Layer 4 of a small transformer language model trained on English Wikipedia (13 layers, counted from 0, width 128).
A neuron adds its activation times its output weights to the MLP's output. To switch it off is to set its activation to zero at one token and run the rest of the model.

Output weights of the MLP neurons that the questions are about. A number n stands for n times 0.0045.
n3: -26 7 9 -9 -23 -38 19 20 7 10 29 53 -16 -9 0 31 -37 -26 21 12 -15 22 -28 13 58 8 19 -49 -15 29 15 11 5 40 -7 2 7 33 -28 -9 -19 -8 11 7 32 24 11 4 -39 -41 -14 -79 15 63 16 -44 13 -20 -72 -13 -3 -12 22 20 -15 16 32 25 -32 14 0 5 25 29 10 -22 -36 -13 -33 13 -28 20 -33 20 -3 -33 -19 -18 -1 8 15 -26 20 10 20 33 -19 0 -41 -10 15 -8 -7 20 -23 -49 58 -7 -9 -12 12 35 -10 -34 -4 52 19 22 25 -13 -21 17 -15 39 10 -32 -33 -1
n39: -8 26 12 -16 18 -14 -13 -7 -30 -2 -20 7 -27 -7 -13 -46 -17 57 40 -2 16 8 -14 -6 -16 -38 -3 0 -54 10 -7 4 2 -1 -18 -36 6 -15 21 19 13 34 -40 13 -7 55 1 -22 10 -9 24 10 13 -8 63 -1 9 17 46 21 -17 -7 39 -26 -22 4 16 2 35 7 50 41 41 -24 18 10 -1 16 15 13 20 14 -24 -3 52 -58 -13 1 25 -64 -35 -20 -73 -32 9 -10 6 2 -40 -2 -20 28 -13 -12 26 -11 -16 18 18 -37 -5 11 7 -13 34 -1 5 54 -32 0 -18 -19 -2 -9 10 7 14 -68
n68: -34 25 -28 22 -31 -31 8 -40 1 -6 42 11 -10 -7 34 41 4 35 21 18 -16 40 -12 -12 -20 -3 36 23 -15 -5 -28 10 -22 -37 36 17 15 3 -24 39 -33 42 14 41 -34 -22 -1 2 -22 -28 23 -10 8 -4 -8 2 2 17 -8 -19 -7 -35 11 15 -10 11 19 31 14 -12 30 51 -22 1 40 -12 15 19 -18 4 -18 22 -40 11 -32 -19 -11 42 -22 -5 44 -19 47 72 17 -35 -24 36 -46 -74 -55 -24 28 -11 25 30 11 -29 -29 -27 45 20 29 -38 20 22 -27 8 -1 26 12 13 -21 -28 44 50 -12 0
n80: 17 -27 -26 -5 13 30 0 15 -24 -28 -34 -8 -1 -16 -16 -13 -18 6 -14 80 -26 11 -34 15 -25 5 -1 10 9 -47 -42 -15 22 0 -42 0 -31 17 -3 -9 -4 -27 -8 -12 2 -27 8 -4 -19 -44 25 -2 -23 27 -25 -37 52 28 -28 72 -28 -9 -8 1 10 -14 13 47 -12 -2 19 30 -32 5 18 -13 -33 35 -31 43 10 10 27 9 23 -15 -27 36 15 -23 -1 22 -40 28 -20 -8 36 58 10 57 8 21 -29 -62 34 11 -8 -31 -28 -13 -40 24 -7 39 -6 10 -5 2 -21 -13 -44 -7 -35 11 -15 -39 22 -5
n107: -1 -8 -55 -15 -17 30 3 14 5 32 -21 14 2 36 8 31 -11 -5 -23 -19 -10 12 -7 -33 49 -40 1 44 -26 -1 18 10 -2 -26 -33 -8 3 16 43 -3 -21 11 -12 44 -8 11 -30 1 1 -12 8 17 14 -5 -3 38 10 8 78 25 -5 7 -5 -5 -10 0 -21 -18 -41 19 4 5 4 21 33 13 -6 20 -3 20 -8 21 17 -39 -18 12 -23 -3 47 -25 5 23 64 7 -26 4 42 -5 9 -16 13 -28 -12 -12 25 -21 14 -2 18 44 -12 -17 19 -2 -14 -18 -3 -14 -37 -3 15 22 8 9 -11 31 11 1
n202: -2 -50 16 -4 -48 3 -2 -13 14 35 -6 -17 -6 -34 -13 17 3 -28 -11 -14 -28 6 -32 6 11 -43 65 -27 -12 20 -1 -2 30 13 28 19 34 -16 30 23 -18 27 14 -15 -7 5 6 -38 -15 43 13 29 -2 33 46 -1 -55 -32 43 -12 12 31 -32 4 -16 0 -14 12 -32 -47 18 34 -32 0 30 -30 13 40 -22 -38 -21 2 -12 12 10 -10 4 -14 42 9 -16 7 -14 66 10 -17 -44 20 -43 30 -9 56 -46 22 -2 -26 -2 6 1 9 23 -39 29 -19 -10 4 35 43 16 4 13 22 24 -5 -4 18 6 0
n226: 7 -14 -16 -3 8 5 14 -8 23 -33 -37 -23 17 -10 -30 7 14 53 -7 -36 22 -18 -53 26 14 26 51 39 -12 26 34 10 -37 -34 8 1 24 4 15 -27 10 3 34 -50 76 1 -34 -13 -50 28 -56 -5 -5 -21 -13 18 15 10 -11 15 37 14 -33 4 2 -15 -7 19 10 2 1 -9 -11 -7 12 -20 -27 24 54 -20 17 9 33 -9 2 46 23 -66 28 13 0 -19 9 -9 -7 -17 30 17 35 -38 5 20 -12 -32 -28 -21 4 -60 19 -24 -1 -15 -18 -9 -33 15 48 24 -4 11 -8 30 2 30 -4 -9 25 21
n229: -7 -6 30 7 -1 1 -2 -28 -9 -3 18 5 24 -2 -2 6 16 18 -3 -2 -3 -24 11 14 -17 -51 14 -15 15 15 -5 39 -2 7 12 -10 -17 -44 33 -16 12 -22 -21 17 -27 6 31 10 -14 -13 -8 75 2 31 4 33 -26 -12 81 -11 22 13 -17 12 0 -26 1 40 -9 -5 37 -44 -17 -15 -1 24 -2 -6 -10 39 -15 24 -19 16 -13 4 2 -38 0 -26 20 -32 37 7 -26 4 -3 -32 34 -7 -6 -37 36 15 -33 -38 -7 -42 5 3 16 42 6 -41 -6 -7 13 -16 -1 10 -9 -31 11 8 8 11 -24 2
n254: -57 40 16 5 46 10 -5 -15 17 -14 9 36 -9 -47 -33 40 -13 20 4 -37 -4 -42 -4 13 -7 -67 8 -4 21 -18 -46 11 4 36 20 0 -13 36 2 -39 -10 15 -6 -19 -10 12 -39 -18 17 24 16 -58 1 -10 13 -15 -4 -21 -29 -37 -34 -5 -13 -4 -21 -18 -64 23 -9 23 -13 -13 48 -40 -29 46 -55 1 -9 -30 5 -2 36 0 -22 33 3 13 10 0 44 -38 -24 -7 12 2 -16 35 34 57 2 26 -15 -1 -26 10 11 40 15 12 20 14 -26 19 -7 2 39 42 -41 5 10 -21 -15 -4 30 -7 26 -24
n340: 5 3 -12 -26 5 -11 -42 -1 -21 -6 13 9 14 -3 26 19 6 29 -4 -7 -3 -6 2 14 -11 -32 19 25 -36 -3 6 -3 -16 -20 14 1 30 11 25 -3 -4 -13 -19 -2 -11 19 0 -24 -30 -10 22 -59 -8 -33 -20 55 1 40 -94 16 -10 15 66 -15 -4 -27 -48 1 -6 17 -5 2 10 6 -1 9 -17 11 -20 6 6 38 -21 -34 5 -20 -28 -45 9 -16 -15 -15 -31 -20 -47 -25 25 -14 -4 -86 -25 -15 -42 36 19 9 -4 1 9 13 1 -40 15 30 26 42 37 15 -13 14 -30 -22 -1 -39 -25 17 16 -16

Each question names a token from some text and the token that comes next. It shows the activations a of the neurons there, in the order above. A number n stands for n times 0.028.

Then comes g, the gradient of the next token's log-probability with respect to the MLP's output, scaled to length 1. A neuron's effect is roughly proportional to its activation times (output weights . g). A number n stands for n times 0.004.

"p", then ","
a: 10 1 -1 -2 5 33 -1 1 0 4
g: -23 13 7 15 15 0 -8 9 30 -24 2 16 -17 30 26 17 -16 22 -17 -13 -4 -36 -7 -14 -12 21 -59 -2 33 7 9 14 -5 -34 20 -1 19 38 6 1 -6 17 -25 -22 -14 -37 26 28 23 -26 -12 13 -7 16 3 24 -13 -29 27 -11 -10 -30 -8 25 -34 -15 -24 -16 -7 -26 -22 22 27 -9 -12 -1 -42 28 11 12 -36 37 9 10 -7 -11 21 52 22 -35 -38 -25 2 -11 7 37 13 -3 -22 18 4 3 11 15 -7 31 -22 5 -5 0 0 -40 -18 -73 5 1 -1 11 -6 16 42 -13 -37 -16 25 -10 -28 -14
Which neuron, switched off, raises the next token's probability most? n202

" Y", then "B"
a: 0 -2 -1 -1 2 1 0 28 -8 -11
g: 15 11 -13 24 -48 6 -14 24 -24 -51 -8 -4 2 12 -9 -18 -2 -12 8 -7 -1 20 11 38 26 -6 -19 -12 -1 2 -20 -11 20 -49 2 30 6 8 10 0 -9 -2 25 -8 8 -14 -13 34 -2 25 -1 29 -23 31 -57 -11 -23 -11 -2 -48 -7 1 -35 2 -32 -23 45 -10 8 -6 -17 -7 -21 41 24 12 18 11 10 52 4 -14 21 -17 -22 38 16 -30 12 -2 -35 5 31 -14 18 63 27 26 14 34 19 -10 -5 -9 31 -11 -25 3 5 -15 47 29 11 -12 -15 22 1 -16 -16 -12 -7 29 -15 13 1 -22 -27 9
Switching off which neuron hurts the next token most? n340

"ing", then "ual"
a: -11 -1 3 -2 30 -4 -3 1 -7 -4
g: -6 -5 -12 -13 22 -36 4 -1 33 -11 16 -41 -14 2 -5 -25 7 5 15 -44 -12 19 -8 -19 -8 21 8 15 14 -16 17 8 -10 -16 8 13 -20 30 14 48 10 -15 30 -17 21 21 25 11 -10 -13 17 -7 -37 22 -24 -2 -21 1 -43 -9 -13 -23 1 10 -23 5 -44 -61 14 -20 10 -12 17 75 -16 5 6 2 -7 12 -13 5 14 29 10 -3 5 21 13 6 -64 -36 29 -10 -55 -35 -1 -32 -11 -24 7 -20 21 -3 9 -2 -12 36 9 -29 21 -8 -31 28 -18 33 -17 -26 12 32 4 9 -17 6 -17 -1 -5 -3
Switching off which neuron hurts the next token most? n254

"any", then "ah"
a: 7 -2 0 -4 0 1 -6 -7 -5 2
g: 4 -8 -9 11 15 -26 13 0 -31 -9 32 -13 3 16 24 7 -19 27 17 6 19 20 -1 -28 -46 -2 -33 -46 9 29 11 -41 25 8 -20 -4 13 29 -45 -9 5 8 34 3 -12 9 -17 18 20 -8 51 17 11 -15 -7 15 -17 -13 21 7 21 -34 -10 1 10 -34 27 -22 21 -11 7 4 3 7 11 28 17 -19 -9 1 28 7 -24 -31 -19 -58 54 2 0 13 -32 16 21 -27 -8 14 -8 18 9 -3 8 9 -6 18 -12 -20 -23 -30 15 -2 21 53 14 -3 21 22 -39 4 24 -35 -50 -1 13 -50 1 -26 -23 -7
Switching off which neuron hurts the next token most? n226

"==", then "H"
a: 8 0 65 1 0 1 0 -1 9 -12
g: 6 18 -17 19 3 -20 -1 7 -4 31 -59 -21 26 2 13 23 -35 16 1 10 -21 1 -16 -14 -1 5 -24 -54 1 -11 -35 -31 -5 -11 -3 -42 10 7 -8 4 20 23 21 -22 11 56 -14 -8 2 19 -3 6 -32 6 22 -56 -20 5 -9 -3 -28 -12 -41 -40 -23 -18 -25 10 21 -17 -7 -1 10 -22 24 38 -15 -43 8 9 10 21 -4 11 -30 11 27 13 23 3 -28 2 10 -28 -7 -2 -11 37 15 -6 -35 -3 24 15 -32 12 -20 -3 -17 -2 -37 -13 -29 -45 -12 -29 -29 -45 26 -22 -8 16 14 -18 14 -18 -24 -3
Which neuron, switched off, raises the next token's probability most? n68

" not", then " have"
a: 5 3 5 -4 -2 -1 -2 4 -9 24
g: 42 4 -27 39 -39 -4 6 -4 1 -12 19 11 5 -16 7 -10 -28 40 -2 -31 10 14 36 9 20 8 -12 3 17 -25 38 -18 -51 -43 -20 7 -17 68 -10 -10 -34 -27 6 -7 1 -10 10 1 -24 -1 7 1 -18 7 24 -5 -23 7 53 -10 -7 48 12 11 -28 30 30 14 -20 -6 17 15 19 10 48 -17 -33 8 4 14 32 -35 -15 11 -1 1 19 0 -19 2 15 -27 13 5 -1 -16 0 -6 -41 20 28 20 -14 40 5 -12 9 -35 -5 20 -1 23 44 -34 9 12 -16 -3 -14 15 9 7 7 -24 -15 17 45 5
Switching off which neuron hurts the next token most? n254

" L", then "aw"
a: 6 22 -1 -4 0 19 -1 4 -5 -2
g: 16 -1 15 35 63 8 -35 -10 9 45 41 18 -38 26 3 -12 -3 -2 3 -4 8 32 10 -16 -12 -10 22 19 -10 13 14 41 26 31 29 -10 16 1 6 28 4 -7 -5 19 9 -29 -5 -18 19 -19 -8 -24 -26 -39 31 1 12 2 4 -1 -1 6 -5 -14 11 17 -3 -27 27 -39 11 11 56 7 28 -6 15 17 -20 -1 -37 -10 12 -20 22 23 -46 -18 -39 1 2 14 -2 -45 -15 4 -16 -18 -28 -26 22 -24 16 12 12 19 -20 -19 0 21 1 -24 -3 11 -50 -6 0 43 -39 -19 16 -2 29 -31 -17 -34 -16 -5
Switching off which neuron hurts the next token most? n39

"E", then " |"
a: -4 3 -5 0 3 19 0 -2 1 -2
g: -21 -57 47 5 37 -3 -20 3 -5 -1 -9 -3 -11 -2 -35 -9 17 -20 11 -21 -14 -29 -17 38 1 -13 19 20 35 -37 -9 -5 -12 -30 -5 19 43 41 17 -17 9 7 3 8 -12 -21 -33 -30 -13 -18 -6 9 -12 32 14 33 -32 -25 -20 11 -14 -18 -24 24 -2 -35 -9 11 -38 -20 -17 -12 -9 -20 14 23 -15 -1 5 19 -10 48 7 27 -1 39 -14 23 9 -3 -31 3 25 33 -30 35 5 2 -23 -13 -23 -25 -5 29 -18 0 5 25 7 -15 4 -21 -26 -20 -18 38 29 18 35 -2 -21 -31 -33 32 24 4 24 15
Switching off which neuron hurts the next token most? n202

" a", then " m"
a: -5 -1 4 3 0 2 2 53 -1 8
g: -24 3 -11 20 -12 37 59 -16 -4 -17 11 -11 -44 24 50 2 -35 37 -1 19 17 -2 10 17 28 -13 -19 -21 48 47 -30 13 -4 -28 -24 -28 -22 -30 21 -20 -43 16 24 10 -3 15 -14 4 -59 11 -5 -4 -10 3 4 6 -32 4 8 -10 -2 15 -18 34 -17 -7 41 -15 34 1 10 -26 9 -37 -11 -32 -36 -10 31 -23 14 14 -12 -7 6 -18 37 -7 -11 11 -1 5 -2 -18 -39 33 20 10 -10 -14 2 -31 26 -10 -2 -12 16 29 -11 24 5 -7 6 -15 27 7 18 15 -21 -15 5 -8 17 50 -5 -22 -2 -3
Switching off which neuron hurts the next token most? n229

" le", then "is"
a: 6 0 -13 0 -5 10 8 -1 -6 3
g: 5 -6 -5 -31 34 14 26 3 23 -74 26 -23 -12 12 -5 -9 -18 2 19 -2 -23 -5 -12 -27 15 -29 -26 3 -16 12 2 -3 21 11 -31 10 -17 -34 30 5 -22 -17 -11 7 -17 21 -5 -22 -37 -25 -45 48 2 37 -25 20 15 -42 17 21 4 10 -39 -1 8 -1 -21 1 -3 20 32 -41 -3 8 -25 1 -19 -26 23 4 24 29 -9 15 41 -25 -14 -7 -16 4 11 -14 -45 1 19 -25 22 48 5 -10 -12 2 -35 -22 -24 25 -16 -5 22 -8 -23 1 19 -12 -4 4 -12 -3 37 -46 -26 -33 8 -9 18 25 -3 10
Switching off which neuron hurts the next token most? n68